Layer 8 of a small transformer language model trained on English Wikipedia (12 layers, counted from 0, width 128).
A neuron adds its activation times its output weights to the MLP's output. To switch it off is to set its activation to zero at one token and run the rest of the model.

Output weights of the MLP neurons that the questions are about. A number n stands for n times 0.0036.
n62: 14 -65 -2 48 11 2 39 27 -66 -34 44 -11 -3 23 -29 46 -12 -8 22 -36 -5 13 31 -1 -10 4 -5 -54 -42 34 -13 -7 -54 1 -11 21 4 -56 54 -21 18 -20 48 12 13 3 -5 33 22 -29 13 7 9 5 4 -5 17 -3 22 6 11 -15 1 -13 14 1 -10 -7 -20 -5 23 32 22 22 -21 24 16 -7 6 2 13 -11 -28 -7 6 -6 -4 51 -20 16 -2 -2 18 33 -41 -25 -20 -1 -11 -36 32 -21 4 28 -12 -7 4 29 23 -27 42 -43 33 -1 1 -17 27 3 37 -14 -25 3 9 -18 -28 19 -23 -6
n84: -9 -23 -40 -11 53 -20 6 -1 25 -1 -12 3 36 42 -19 5 1 11 3 28 -48 -10 -19 -14 -1 11 -15 47 -14 -8 16 -13 -2 -49 49 5 -30 3 22 -12 16 -11 -30 23 -4 6 8 -1 -26 -7 34 -6 11 -3 -1 -51 20 16 -49 41 -17 -1 -25 -20 27 22 -56 -14 -33 -61 -49 -5 8 -14 -36 32 37 17 -26 -1 -17 37 -20 -19 -4 8 13 -7 5 4 13 -1 11 17 22 6 -13 -33 29 -42 -38 9 19 43 29 -25 11 -44 8 -1 -29 25 32 -9 12 37 -4 10 6 1 25 20 11 -21 -1 -10 -41 1
n93: 7 -15 38 4 23 1 40 -13 -43 -16 -16 7 16 16 14 15 -30 15 3 6 -5 -32 -15 0 -21 -26 -42 -5 -26 2 22 -14 -8 -1 -4 -15 22 -30 3 -26 -18 -2 -11 -28 3 -26 28 63 6 -20 -20 7 -21 -17 -19 23 14 7 -39 -29 -23 38 9 -25 -14 19 -24 -93 -1 9 -17 6 -37 -45 76 20 21 -21 -18 -10 -57 16 2 -9 3 1 -3 -47 -28 42 -1 -22 2 -24 -5 -37 20 21 -21 8 42 2 13 -16 39 -4 -44 -5 -5 -7 -39 4 -27 36 16 -21 42 -2 52 -9 27 14 12 29 -33 -6 1 2
n153: -38 -31 -21 -4 18 30 18 12 20 -23 7 -17 58 -16 7 -22 45 23 21 -22 -4 -28 -23 10 -26 5 5 -28 -12 7 -5 1 -3 -47 30 -21 -8 77 -8 6 13 -32 -29 -1 -15 80 -25 -5 -17 -22 27 -15 -8 -18 19 -33 22 9 -13 -11 51 -14 34 51 -59 -16 25 -48 -9 -25 -17 -41 -15 14 -11 -18 7 -20 -3 -9 -6 -25 -12 -19 41 -6 -8 1 31 -44 13 6 -24 -30 -20 4 16 -11 -8 30 17 -19 10 -3 6 -3 -12 -14 -2 -4 -28 -23 39 -14 -35 5 -1 -24 -8 -30 -4 -7 -6 9 1 29 42 40
n162: -42 24 -6 32 -1 -66 69 -18 -21 10 -21 -38 -41 12 -18 27 16 -20 4 -41 13 -7 -15 7 -5 -11 8 10 -14 7 -36 -16 -3 16 -32 22 24 -25 -23 -32 -14 18 48 23 2 -24 -26 20 -22 -27 10 1 -16 -22 26 -9 -54 -38 5 -3 49 -25 -14 -47 -22 24 27 8 16 41 -15 -12 -12 8 0 42 10 14 -19 -10 23 12 -32 21 -47 9 -4 -26 -1 10 -35 3 -7 -24 -10 23 28 -20 -9 -20 -26 5 10 5 -21 -7 -23 24 -7 0 22 -8 8 20 -9 -61 -13 -3 3 13 2 -12 -12 -14 25 -34 24 -28
n172: 15 23 29 -18 26 -1 24 -21 16 9 -14 25 5 20 -51 -12 -17 66 11 -18 31 -13 -19 -21 -5 10 6 -45 -35 -61 -19 -41 8 -11 8 -9 8 3 4 -6 -7 9 -1 -37 6 18 -6 -8 -14 -4 -3 16 64 -53 9 1 -4 3 29 6 -8 10 -12 21 5 16 -33 -42 33 54 -4 -10 -9 -47 -46 -59 28 7 -6 44 -27 18 9 -17 -15 8 -22 -20 -11 -19 -5 4 -3 15 -28 -14 2 9 -16 -5 19 -19 49 10 49 -7 -11 2 -6 6 -46 -44 5 -10 -43 18 36 -8 -31 16 12 16 21 12 -56 15 8 -38
n212: 6 28 -6 -7 -6 14 1 36 28 13 12 14 -5 -25 9 -19 -18 -32 1 -44 24 -13 -20 23 34 16 1 -52 -52 -10 15 -19 -21 -6 -13 25 -8 -5 -41 -20 -4 15 46 -30 10 -8 5 17 20 12 4 -7 15 9 53 -15 -10 -37 -34 -2 29 0 5 -6 -30 2 2 -20 0 4 21 -18 20 6 2 -14 28 5 10 -23 15 52 39 -1 7 10 -10 12 28 16 85 -29 -24 -19 7 4 -19 22 -50 11 28 -16 -18 -41 0 10 19 39 -16 -30 -6 9 -24 28 -33 5 -33 29 19 4 -29 19 -20 -3 18 31 76 22
n214: 7 -32 -3 15 -46 1 -12 2 27 -4 1 -21 -39 44 -15 13 24 -4 23 -3 -17 45 58 26 -7 -39 18 -4 5 -9 -5 14 -29 -3 0 -16 -58 -36 -21 -30 -40 7 5 -22 -23 23 22 -49 -3 -41 -25 -6 -9 44 24 -2 22 -20 -6 17 -12 -24 -50 3 5 -3 9 -11 -7 42 -23 9 23 -18 27 -4 -23 4 22 28 37 6 -29 -6 3 8 19 5 24 30 -11 21 -4 -37 3 24 11 -19 0 -2 28 -24 -9 -38 33 11 13 -29 11 -10 13 28 24 3 25 1 -25 6 -1 -12 10 12 -8 -1 2 13 -8 12
n240: -20 -18 -24 1 -4 1 1 39 16 -16 -14 -14 -5 -13 1 22 6 -10 11 -54 -13 64 -37 -7 18 -14 0 -44 45 -20 1 -30 5 4 -9 -24 -25 16 -28 48 -3 -2 20 7 54 10 25 -14 32 -42 -18 -44 39 22 -17 -26 7 -19 4 5 26 64 6 -4 -1 -39 10 -4 -6 14 -48 0 14 11 -12 26 1 -26 25 10 -18 -13 -1 20 -18 53 48 1 -52 11 -24 8 -6 20 11 -9 -8 -10 -6 -39 2 -18 -20 -2 -8 41 15 9 -16 21 6 -7 -12 2 26 13 40 -13 -1 -36 -22 12 47 1 17 24 35 -12
n261: 28 -55 37 22 -12 -50 -11 9 19 5 -8 -41 20 -12 -7 18 -15 0 -21 -4 27 -9 -26 -28 51 40 30 12 9 13 43 2 -9 17 17 -5 0 29 14 -50 12 -33 -22 -6 45 14 34 59 11 11 -25 14 1 -46 -1 -1 -24 41 37 5 20 29 21 23 40 -17 26 8 -15 -22 39 -1 8 -7 -2 -25 -19 27 -36 60 -1 -4 17 -2 -27 -24 -27 26 23 16 -21 29 -38 18 5 28 -2 21 -16 4 -38 16 -9 38 4 2 30 -29 28 41 -27 4 -59 9 -18 17 -5 49 19 -32 -17 -7 -14 -5 -10 13 -30 7
n279: -15 -38 24 3 -25 -10 1 -15 -23 1 39 -24 -13 33 -28 13 4 -28 -31 -1 13 23 30 -21 -11 22 22 31 4 -1 12 -13 -29 16 65 -3 11 17 18 8 13 -5 -30 -38 -8 -63 -10 -23 -20 -44 -16 -12 -5 0 -15 -21 -21 -52 -13 -21 11 -5 19 -16 11 17 24 -14 -12 -15 -33 29 -24 -12 20 -23 -3 4 8 -29 16 -17 4 30 -19 1 -6 20 -44 1 4 26 9 -10 14 -29 -36 0 3 -9 -1 -39 -53 -24 -1 7 11 18 -35 -2 30 -49 -21 -37 9 -15 39 -22 45 35 -6 20 -22 1 44 -13 23 26
n291: -20 3 -3 -73 -23 21 -17 3 -3 -40 -40 9 -5 26 6 -20 61 -8 19 23 51 14 24 -44 -5 -20 17 -6 -17 -33 4 15 6 -20 14 13 -18 33 0 -9 -35 -24 7 -43 42 -2 20 39 -20 37 -8 39 14 11 36 -2 -11 -33 33 -9 -27 -22 4 24 7 5 -16 -2 -8 -80 31 29 -15 80 -33 -15 -11 39 41 20 -36 10 -32 -21 56 -13 11 2 19 -14 -9 -7 21 -6 46 -23 -10 17 -30 -33 60 30 -11 38 -12 12 14 -11 30 12 -26 25 41 -24 3 31 15 -15 -54 19 7 -13 -43 16 18 11 0 -27
n316: -14 -23 -8 29 43 -13 19 0 -1 13 -20 -1 -7 21 -15 -50 -17 -27 9 35 -15 -29 -31 24 45 36 -1 17 11 19 -25 29 -12 -11 53 -35 -1 34 -20 18 7 23 -7 -8 16 1 3 19 -23 7 -41 -39 11 -8 -1 -9 10 -36 -34 14 8 -8 -28 -33 14 58 -3 16 30 16 -2 -20 7 -5 7 7 -33 20 -13 -7 -3 12 18 43 -3 -7 -32 22 7 16 26 13 10 -5 17 -13 13 -35 -4 27 18 27 -36 2 -13 11 -2 46 -41 -20 -38 -6 -13 -22 19 -7 10 -7 -82 -21 -10 -13 17 44 37 10 17 -48
n321: 47 15 24 -16 3 41 28 23 39 -13 34 -6 10 51 -6 -60 -24 2 34 -2 -24 16 12 0 18 11 -1 -39 -38 -2 -23 -11 30 -24 -62 -13 -2 -31 -28 41 41 -52 -3 3 0 5 13 -26 -5 -1 6 13 47 20 45 -31 30 48 -49 9 -27 6 27 21 12 35 -16 -42 -9 -18 6 -5 10 16 -30 38 12 -13 -50 22 1 -24 17 1 7 7 66 6 0 -18 36 -3 25 -32 22 15 2 37 -51 26 10 -26 -37 40 -22 12 12 43 -28 -28 -49 -11 7 26 0 -11 20 -15 31 -13 -15 -5 -26 -15 11 20 -35 12
n338: -29 -22 -9 -5 -4 -4 6 -12 -7 11 -35 -35 -11 2 43 -1 -7 0 17 40 -19 4 19 -1 54 -1 -1 10 21 -9 -26 -41 -50 39 -44 37 -22 -25 -33 26 0 29 -8 9 -22 -29 4 9 -14 10 -19 -14 -17 1 23 8 -37 22 32 -10 36 -11 -5 -25 -29 16 28 19 -11 -24 27 -1 -31 21 -14 50 -47 -17 20 -38 -13 25 -16 45 30 -7 5 44 -15 70 5 -40 18 -35 46 -19 52 -44 10 -26 -2 -11 -17 3 -32 5 1 17 -2 4 14 -34 6 -17 17 3 -12 -25 12 50 -33 -1 -7 11 -12 29 -13 29
n428: -24 6 -7 -5 -11 -13 -4 -29 1 -12 -16 -31 24 -48 -9 10 10 -18 -16 4 45 -67 -6 -20 1 33 -7 37 -6 -35 -36 8 -9 -1 -6 4 25 39 -36 14 -15 -23 -12 -5 28 17 -16 18 32 -39 -65 -2 -6 -10 6 -1 -1 1 -4 -35 17 12 -28 -51 -15 -20 12 60 43 45 -11 31 3 -3 6 3 21 -5 24 -19 -11 -32 26 -30 -25 -2 -31 13 11 16 -10 -50 27 17 -42 3 -37 -20 17 -14 6 -14 -17 25 -38 -5 -12 35 28 11 27 -1 -26 18 -30 41 13 5 6 -17 36 -29 -18 6 29 6 3 30

Each question names a token from some text and the token that comes next. It shows the activations a of the neurons there, in the order above. A number n stands for n times 0.13.

Then comes g, the gradient of the next token's log-probability with respect to the MLP's output, scaled to length 1. A neuron's effect is roughly proportional to its activation times (output weights . g). A number n stands for n times 0.0041.

" s", then "ub"
a: 3 -1 2 0 2 -3 6 0 -6 0 2 -2 -9 0 1 3
g: -11 19 -9 -3 12 24 -2 -1 10 15 18 -15 1 -13 -1 52 -8 -27 -6 -38 16 11 -8 -5 1 54 -24 -2 3 -9 -15 36 -16 33 0 15 -4 -1 -36 33 40 -10 -35 0 29 -10 -2 -6 4 -36 10 -24 21 25 18 24 -37 20 6 1 34 -24 44 -22 -19 13 29 21 -6 -23 7 11 -11 -4 -12 9 -34 -22 -12 15 27 -33 -14 -11 -12 -1 20 12 -15 22 -7 36 21 43 21 -47 -7 28 9 -25 17 -35 17 -9 2 -11 7 3 24 -3 21 29 -12 29 12 -11 42 -4 24 30 15 -47 -5 -3 -28 -3 26 1
Which neuron, switched off, raises the next token's probability most? n240

"a", then "ud"
a: 0 -3 -1 -5 1 6 13 1 2 3 -20 11 0 -2 -4 -1
g: 34 -6 -10 -10 -18 -12 -6 -24 -8 20 -24 -8 -30 -29 13 7 14 -37 -10 2 6 -6 -33 -13 28 -30 -16 -32 -9 -11 9 10 7 17 25 11 -51 -1 -16 24 -31 37 -35 -7 -4 5 -7 -13 25 -6 -4 -3 -21 30 39 -14 3 24 -16 -24 3 -28 -30 -37 3 30 -43 36 30 -22 -31 -1 13 3 -23 -14 25 12 1 -5 7 -23 14 -4 26 -1 13 -11 19 -56 -24 11 -14 11 -8 -36 19 33 12 30 8 0 22 7 -1 16 0 -17 -23 1 -5 13 20 11 -24 -10 -71 5 -5 -3 39 -13 24 -10 11 -32 16 -30
Which two neurons, each switched off alone, lower its probability most, in order? n279, n291

"f", then "er"
a: 2 2 14 -15 0 -5 2 -4 1 0 0 0 2 0 -37 -4
g: 44 -19 17 6 21 19 4 -3 -21 -14 -25 43 3 -13 -26 -42 5 8 -13 -35 21 -9 -11 28 9 -1 -37 -13 18 1 -14 42 -17 -12 -5 16 -25 15 -2 -5 -11 -8 -6 -32 17 -1 -38 18 16 -15 12 -6 31 20 -28 4 5 -4 -1 18 15 -32 14 -33 -24 0 -3 -2 -48 -18 -20 6 18 -42 -7 -19 -11 -10 -15 26 -31 -32 2 30 -12 -31 21 -9 -21 4 34 16 -35 -17 -32 -2 9 -51 -10 22 8 23 24 7 -7 -14 -13 -25 9 -3 -36 -19 -29 -7 10 5 -3 -17 1 -17 -34 -25 32 -4 67 16 9 15
Which two neurons, each switched off alone, lower its probability most, in order? n338, n93

" h", then "as"
a: 4 -1 1 -1 3 2 2 -12 0 -1 9 -36 4 1 2 2
g: 17 -16 -37 15 9 20 27 33 -9 10 11 7 2 23 2 28 -5 -6 -7 -14 28 -23 42 -33 1 19 5 5 -2 34 -20 -9 -33 -38 3 38 -10 26 -1 -11 36 -17 19 -3 4 -25 -8 31 -47 36 -17 11 -7 30 -20 -11 10 -35 7 9 -30 16 -4 16 -23 -15 32 29 20 32 -15 6 -13 2 28 -16 0 19 13 -12 -18 40 -5 8 -24 -7 -13 -16 -16 -12 -27 -11 36 25 49 13 64 13 5 28 -18 -6 1 15 4 -19 -8 -2 -31 -19 -13 37 10 -38 -2 1 6 -9 -6 0 -21 16 -17 34 7 48 -9 3
Which neuron, switched off, raises the next token's probability most? n291

" D", then "r"
a: 0 1 0 -1 -55 -3 -5 2 57 1 0 -5 0 -2 3 -1
g: -1 -24 6 -11 -37 31 -2 -15 -20 8 35 -9 -15 -8 -7 -26 -26 18 -32 -9 15 -33 1 26 -7 -15 -33 -16 -29 26 14 -19 1 -6 9 45 25 9 5 37 -6 3 32 -15 -10 -11 -25 -22 -35 5 11 20 -4 -13 -25 6 48 -16 -26 -21 10 -24 3 34 21 -6 14 -14 4 -19 -16 -32 -31 -20 13 34 -30 -71 -2 -12 0 0 -18 -18 19 -3 1 -14 -20 21 -12 -22 26 -20 -22 36 20 -35 -38 5 -12 8 -29 -9 18 -11 -8 -28 15 -18 24 31 9 -40 -26 -36 29 -5 -3 -10 12 26 12 -1 11 14 1 -14
Which neuron, switched off, raises the next token's probability most? n240

" D", then "ate"
a: -1 1 0 3 -23 -2 -2 1 36 2 0 0 0 0 0 3
g: 3 6 23 34 -21 -30 -4 7 -4 0 -8 -7 -13 22 32 2 -19 26 17 -32 10 19 7 -17 -6 -1 13 5 4 13 -5 -12 -52 4 11 -77 -14 10 2 -28 -15 13 16 2 70 16 -11 19 21 -22 -5 -15 15 15 8 -8 0 -7 35 9 19 1 4 -18 2 -2 -15 5 20 5 9 20 29 -4 7 15 -9 45 -22 -34 -10 -18 13 -39 17 7 -36 14 3 -50 -1 25 10 46 50 -33 9 -8 21 -27 -10 11 50 -5 -6 24 4 44 -9 -3 8 24 -39 25 0 -3 16 13 -18 13 19 -22 -6 1 -20 2 19 -1
Which neuron, switched off, lowers the next token's probability most? n240

" m", then "in"
a: 1 -1 0 -1 5 0 30 2 -2 0 0 4 3 3 2 -1
g: -7 -16 15 -23 -28 18 -4 -13 20 -10 -11 46 1 9 23 -46 32 39 -22 48 7 16 21 2 -16 -13 12 0 25 -8 -21 16 12 -29 3 11 12 4 7 17 -12 -27 36 15 11 7 26 4 29 2 -2 -8 27 -28 4 -1 22 9 -7 -14 -27 5 -21 26 -22 -12 -4 -13 35 -26 9 -6 -12 43 39 -14 -12 -9 15 2 18 22 12 7 -37 25 -20 30 -2 -11 18 -17 29 -41 -23 35 -1 -30 -10 -15 -10 7 33 13 14 0 -27 -35 5 10 20 -24 -12 -20 -7 40 -49 33 -1 22 -7 13 -2 4 19 -58 -25 27
Which neuron, switched off, raises the next token's probability most? n212

" H", then "is"
a: -44 -1 0 22 4 -1 49 -9 -4 -2 19 -17 -4 1 0 0
g: -28 21 3 15 -3 44 3 51 -21 34 22 62 -38 21 -19 -1 -19 -14 1 28 18 -16 -14 29 -15 7 -6 -7 -4 -33 9 -10 -29 4 10 13 11 9 10 -3 3 29 9 18 4 -29 16 -9 12 0 -24 -35 15 -19 -23 11 34 -7 51 4 -5 15 -6 -1 -21 -31 -47 3 24 14 20 43 11 9 -15 -7 7 4 -16 9 22 -1 21 -8 -20 2 17 5 0 -21 -9 16 5 27 17 15 -10 -17 -6 -15 2 22 -17 -4 -13 -5 -49 37 1 -28 -9 3 -4 -18 25 26 -41 -58 4 -43 -8 -11 23 7 1 45 -26 -8
Which neuron, switched off, raises the next token's probability most? n62

"d", then " st"
a: -3 2 0 0 4 -15 -4 -14 47 12 10 1 1 0 -16 -1
g: -7 16 -34 0 7 42 -24 -17 10 -21 25 -5 -26 31 12 -6 22 -21 27 -17 -18 -27 -50 -35 38 19 1 10 -27 4 13 10 -16 -11 -3 36 -18 0 -4 17 37 -8 -44 30 22 40 35 1 -16 23 21 -8 -24 13 11 30 0 39 17 8 35 29 -16 17 20 3 -2 10 -15 25 8 -25 -31 -1 17 -17 7 -29 33 52 -17 20 -6 25 -27 20 2 -4 33 14 8 17 4 8 -2 13 25 -15 1 -23 4 8 -14 -8 2 18 22 -2 7 13 52 12 -24 -7 15 -12 -17 35 18 -39 13 -21 20 -2 -9 -23 32 -1
Which neuron, switched off, lowers the next token's probability most? n240

" in", then " the"
a: 0 -1 0 0 0 0 0 74 -1 -11 -1 0 -28 2 -1 1
g: 1 12 -34 28 -29 16 15 -7 -13 24 -2 6 0 10 4 -29 17 12 31 -6 -3 -10 6 12 7 -37 6 15 -21 -14 -30 -29 7 -17 43 -60 -19 -14 1 -22 8 6 -4 2 -1 -12 -13 -2 1 -8 -16 -58 -15 4 13 22 -45 -28 -18 41 -20 -4 -39 -4 -16 -13 3 -11 1 8 14 58 19 -8 12 -34 -18 -11 -3 7 -13 36 -6 26 -23 -34 -31 -9 1 12 -22 17 16 -50 9 -35 -7 2 9 -8 48 17 6 10 -12 -8 44 -39 -1 -19 -1 12 3 -9 -6 -46 -19 17 16 8 -10 -5 -34 27 -4 5 -13 -32
Which neuron, switched off, raises the next token's probability most? n316

"ce", then " of"
a: -3 -1 0 2 1 -5 2 7 1 -2 2 -1 0 1 3 0
g: -11 -6 -14 20 -27 6 29 -18 35 18 -13 -13 -7 25 13 19 0 8 -28 -11 2 -29 24 -48 7 -17 13 -15 41 -58 -20 -6 32 -2 14 14 5 15 -38 -8 42 29 5 -13 -32 -9 -3 1 -5 -38 -25 3 6 -17 10 23 -24 11 2 -8 32 64 -1 5 -18 -31 -4 -8 1 5 -3 4 2 -24 60 35 3 10 -46 -3 -16 33 -17 -41 35 5 -4 -13 12 -12 14 -9 -12 -21 0 -10 17 -31 15 39 -14 20 -19 6 1 -18 16 21 -39 1 -13 17 13 -16 -13 -23 -48 -10 8 25 8 8 -9 -5 11 4 11 9
Which neuron, switched off, lowers the next token's probability most? n62

"b", then "ut"
a: -2 -2 -2 -3 0 0 5 -3 3 -50 1 2 0 5 -1 -1
g: -23 46 -7 -22 -64 -24 13 25 -10 10 5 -10 0 -32 -2 4 -29 -24 13 -14 12 -15 -29 15 -3 9 -37 -29 6 -4 2 -10 29 7 15 35 31 15 -25 -4 -20 9 -20 8 -29 18 24 36 -31 4 1 9 11 -7 9 -8 -16 17 -35 34 -20 -34 42 -1 41 13 -13 36 7 25 -27 -28 29 12 -27 2 -18 -21 6 27 -29 -9 2 -23 -5 13 28 9 19 23 11 11 -14 -9 -30 8 45 -12 7 13 14 18 31 18 0 -11 21 -11 -7 -10 -15 -36 -7 5 -11 -35 36 10 0 32 43 19 -18 -4 -8 28 -8 24
Which neuron, switched off, raises the next token's probability most? n261

"ur", then "s"
a: 46 -2 0 -32 -4 -1 3 -9 -2 -1 0 -4 -18 27 0 2
g: 45 24 8 8 -2 -2 37 21 -12 -3 -42 -15 -17 32 -14 53 -18 -28 -25 4 41 -25 4 -16 -1 32 8 -24 -2 -2 -1 -19 -11 2 -11 -17 13 20 15 21 2 -15 18 13 28 -33 -20 12 1 -28 13 44 6 -16 0 1 22 8 29 -17 -8 -18 13 29 -41 -16 -21 -12 42 -10 -6 54 -4 12 0 13 -20 -14 -13 3 -31 27 -5 -1 -51 11 -15 24 7 10 1 -38 -15 3 0 -29 26 -14 7 21 -7 43 20 9 -18 -13 42 -39 -21 -44 12 -28 9 6 -8 -25 -5 8 16 14 4 -2 -22 -7 -38 8 -8 -11
Which neuron, switched off, lowers the next token's probability most? n62

"f", then "orm"
a: -1 -2 -5 12 2 -22 -1 2 0 -53 -6 1 0 -7 -16 -1
g: -8 4 -31 -29 0 -39 23 14 20 -3 -15 -12 -17 24 -27 9 -5 36 45 -23 -33 1 0 -47 5 -30 19 1 -4 -10 -11 27 -4 -2 23 -45 -1 -31 12 48 -1 -19 -2 23 21 12 8 22 -14 6 4 -23 5 0 16 -8 9 -16 3 -24 -18 -7 -31 -17 27 -6 -6 6 9 -46 30 -47 -29 21 -19 12 32 15 0 -36 -24 -21 0 -13 -19 63 -7 -8 -31 10 19 17 -7 -24 7 -8 -10 30 18 -47 -24 -3 31 18 1 1 -4 20 6 -21 -32 -13 13 7 2 35 6 7 -6 -11 47 -14 -6 -9 -24 31 -15 1
Which neuron, switched off, raises the next token's probability most? n172

"7", then "."
a: 0 -7 -12 1 3 3 -1 1 -1 0 5 -1 -17 -1 -18 5
g: -18 33 -7 -12 -18 7 -54 9 23 16 -5 25 -14 9 16 37 -3 -9 -19 22 16 51 -24 33 -31 -39 -14 -4 14 10 0 12 29 6 26 10 -1 -3 18 -20 -58 9 0 11 -5 -13 -16 17 27 -12 -2 -3 2 7 14 -22 -29 -18 -29 -12 24 16 13 -32 4 -11 1 -27 -36 2 5 -50 -7 26 34 -51 -24 -7 0 8 -8 -4 -16 -8 -2 14 10 12 23 -25 11 -15 -23 15 13 -33 17 36 -31 -1 4 8 0 19 24 1 8 -16 10 -23 22 -64 7 15 -6 17 -16 -2 -2 -11 -15 -19 -15 23 -23 -28 -55 17
Which neuron, switched off, lowers the next token's probability most? n316

"2", then "01"
a: -5 4 0 2 1 1 2 0 1 -69 -1 0 -10 4 0 -15
g: 44 8 38 -4 5 49 -10 -32 8 19 -23 -7 -30 21 16 10 5 -11 -25 19 1 23 13 36 -12 22 -3 -16 -11 6 -12 38 -43 0 -3 -3 24 43 22 -39 -15 8 15 28 -26 -6 -25 -5 17 4 -7 2 10 -6 5 -25 -24 -18 17 6 -7 -31 -3 -30 -20 -9 32 -29 -25 -25 -8 -31 -3 35 -11 -20 36 12 8 17 7 8 9 -19 14 -12 -19 6 9 -3 8 37 25 17 3 15 1 -48 22 -19 51 8 33 0 3 21 -37 57 0 -4 33 11 -14 -23 9 -10 6 43 9 -2 24 -26 29 -2 -1 15 -9 -6
Which neuron, switched off, lowers the next token's probability most? n261

" s", then "he"
a: 0 0 1 -3 4 0 2 3 -5 1 0 -18 -41 1 -1 1
g: -18 -14 23 9 14 -8 -31 -24 24 24 24 4 -25 36 1 16 -30 -23 12 -15 9 -8 13 38 -25 36 10 -2 19 25 4 5 -32 8 -3 8 -11 24 33 -14 4 -22 18 35 -23 -40 -6 6 10 37 -1 12 35 -18 16 -25 52 -7 5 10 -23 -7 0 0 2 21 -25 17 -8 3 6 26 -6 -25 -44 -4 8 -14 4 28 0 43 13 10 -20 -29 6 -32 -10 -28 -6 -9 23 -2 -8 -4 20 -14 -26 49 0 -27 -25 -3 -4 31 -40 -40 10 -2 8 -22 33 -39 -21 13 -24 24 -1 -1 6 10 7 -36 12 -9 -58 0
Which neuron, switched off, lowers the next token's probability most? n291

"ing", then " "
a: 0 -2 2 -1 6 -4 0 16 0 2 0 1 0 -11 -21 1
g: -24 3 8 4 13 22 9 22 11 -29 27 50 31 -18 -15 18 -6 -5 -19 40 -28 12 -4 5 -12 -34 18 3 19 14 2 -14 -35 0 -11 15 33 1 -5 9 -30 2 -8 22 8 40 -22 0 10 -47 -12 56 26 14 -11 4 9 24 14 -54 -2 12 2 30 -11 24 -11 -28 25 -16 -36 -28 -10 -18 24 -2 7 -7 -33 -3 29 27 -32 -16 -10 23 -10 15 4 22 -22 -12 6 14 -14 30 -21 -43 -13 0 17 -7 11 24 0 4 -26 -19 -46 8 4 -27 -28 -23 17 36 -12 40 -27 -6 3 -11 36 14 13 -26 5 -4
Which neuron, switched off, lowers the next token's probability most? n338

"ip", then "ot"
a: 0 26 0 -8 -23 3 0 0 -5 -1 5 1 -3 -5 -1 -3
g: -5 -2 26 -4 -3 10 -5 -24 10 18 -9 15 12 12 -8 50 -23 39 -4 -12 5 -14 6 -21 14 0 1 -3 -20 54 -11 -18 19 19 13 4 -14 -12 -36 12 -35 -12 -33 -8 -1 18 -48 3 -30 10 -10 11 -8 -18 13 12 39 -2 -34 41 -22 -10 35 -3 18 3 23 32 -28 -17 -34 -22 19 15 30 2 60 -37 -13 -16 22 27 12 -27 17 -4 14 2 10 -3 2 -8 15 20 10 15 -17 -22 10 -17 16 22 -6 -6 13 29 -18 8 -31 55 -22 -14 43 -13 14 24 -13 -20 14 34 15 17 -29 18 -1 -25 20 -33
Which neuron, switched off, lowers the next token's probability most? n84

"ec", then "re"
a: -8 1 5 2 7 1 -1 0 9 14 -1 -1 -5 -2 0 12
g: -21 -14 36 -8 -23 12 63 -1 25 11 4 31 -44 -13 -36 -10 -5 33 -16 -10 -7 9 2 4 -10 5 24 10 -46 -25 22 -8 -28 -35 11 53 18 8 -6 22 -7 -3 14 -29 20 -23 -16 17 -1 -1 14 21 26 -34 -41 -23 6 -25 -17 12 8 1 9 -33 -13 -43 20 1 -45 -20 -12 34 11 -4 10 25 -12 -35 7 6 8 -32 20 -54 0 -10 17 -19 -20 -11 16 -5 8 -10 -17 -10 20 -33 1 -9 -1 19 10 9 -4 10 -27 13 4 -11 44 32 2 33 20 -5 11 -32 18 13 -11 0 21 -13 2 -1 -27 -25
Which neuron, switched off, raises the next token's probability most? n261

" ", then "1"
a: -1 0 92 0 4 -1 -1 0 2 -1 1 -1 -7 -3 0 7
g: 27 -20 0 60 -20 -15 -7 7 21 -8 3 36 10 2 -15 -1 8 1 15 14 9 15 5 -1 -9 -7 -8 4 39 -3 27 -31 43 -16 10 -13 5 -27 15 -29 -24 4 -30 9 -5 -21 -5 -21 -2 -19 6 7 -11 43 15 4 8 -24 -6 -13 29 24 13 20 35 -24 32 -54 -14 -13 4 -23 -11 11 5 -11 24 9 20 12 -10 45 -19 -27 -19 -16 39 2 -28 24 9 -3 7 -12 -16 -6 -43 -9 5 -15 -34 -3 -36 -9 22 41 27 21 3 -35 -4 31 -32 20 -30 9 21 -20 -8 -35 41 19 24 -11 -22 -7 9 -44
Which neuron, switched off, lowers the next token's probability most? n93

" m", then "ed"
a: 1 -3 -2 -1 2 -1 51 1 1 -1 0 27 -1 -1 3 0
g: -1 16 -4 -10 -11 -22 59 -5 -10 10 -5 39 -18 23 6 20 -3 -5 -24 -20 -40 -5 27 15 -15 -37 4 -38 34 -26 -2 33 -8 17 -21 15 22 -31 -40 -17 3 -7 33 -1 -15 -52 17 -15 19 9 4 -15 11 -1 -23 16 -6 21 28 -10 -5 -39 1 11 -26 2 21 -3 20 20 11 -8 2 -95 2 25 2 -23 -21 -12 9 -22 27 10 10 26 -1 -23 -5 -17 3 17 5 14 -27 31 26 12 10 -3 20 19 -30 -1 6 9 28 14 -16 -12 1 2 -3 -19 36 -9 40 4 -4 -9 -21 9 15 -5 -37 28 3 -17
Which neuron, switched off, raises the next token's probability most? n291

"==", then " H"
a: 0 0 7 22 -11 0 -1 1 4 1 0 -9 5 11 0 2
g: 19 -11 -21 -36 -18 14 9 21 -11 -12 46 44 7 21 44 26 -16 -13 3 -14 5 -16 20 15 16 3 -2 36 21 -16 17 -22 7 -35 5 24 29 3 18 39 15 1 1 -28 50 2 -3 -6 0 49 14 25 -2 2 -3 -20 -11 30 -38 -5 -3 9 -36 5 41 -9 36 -5 7 23 5 -4 1 -10 2 42 21 -1 -3 40 3 4 0 0 -3 0 -29 13 37 -14 -32 18 -16 6 -5 -1 0 -24 34 -2 -18 -1 -32 -6 19 17 19 49 9 48 17 -13 -26 -3 20 11 14 33 -39 -14 21 16 12 -27 -34 -12 -6 -10
Which neuron, switched off, lowers the next token's probability most? n162

",", then " as"
a: 0 -6 0 -1 1 0 -14 1 0 0 0 2 0 -1 -10 -2
g: 9 20 -30 -16 -14 -21 1 -15 -38 3 21 -14 8 -24 29 -12 -4 26 42 21 -29 36 14 51 -11 6 1 9 -21 2 -3 0 11 -31 -28 20 -39 -8 21 -7 20 -27 1 -16 34 -10 -13 17 -32 44 36 -10 -19 -8 7 0 -9 -12 6 38 -26 -45 12 -2 13 8 5 23 -39 17 -1 -2 -14 -42 -8 -10 -17 23 -28 -16 -21 9 -40 -14 -10 -33 -25 -11 29 -13 -9 0 23 30 -14 -50 28 -21 5 5 -33 -9 20 -6 1 -3 -7 31 18 -29 -24 28 -13 -5 -24 -16 -5 1 35 10 10 1 -42 -22 1 -20 -11 -13
Which neuron, switched off, lowers the next token's probability most? n212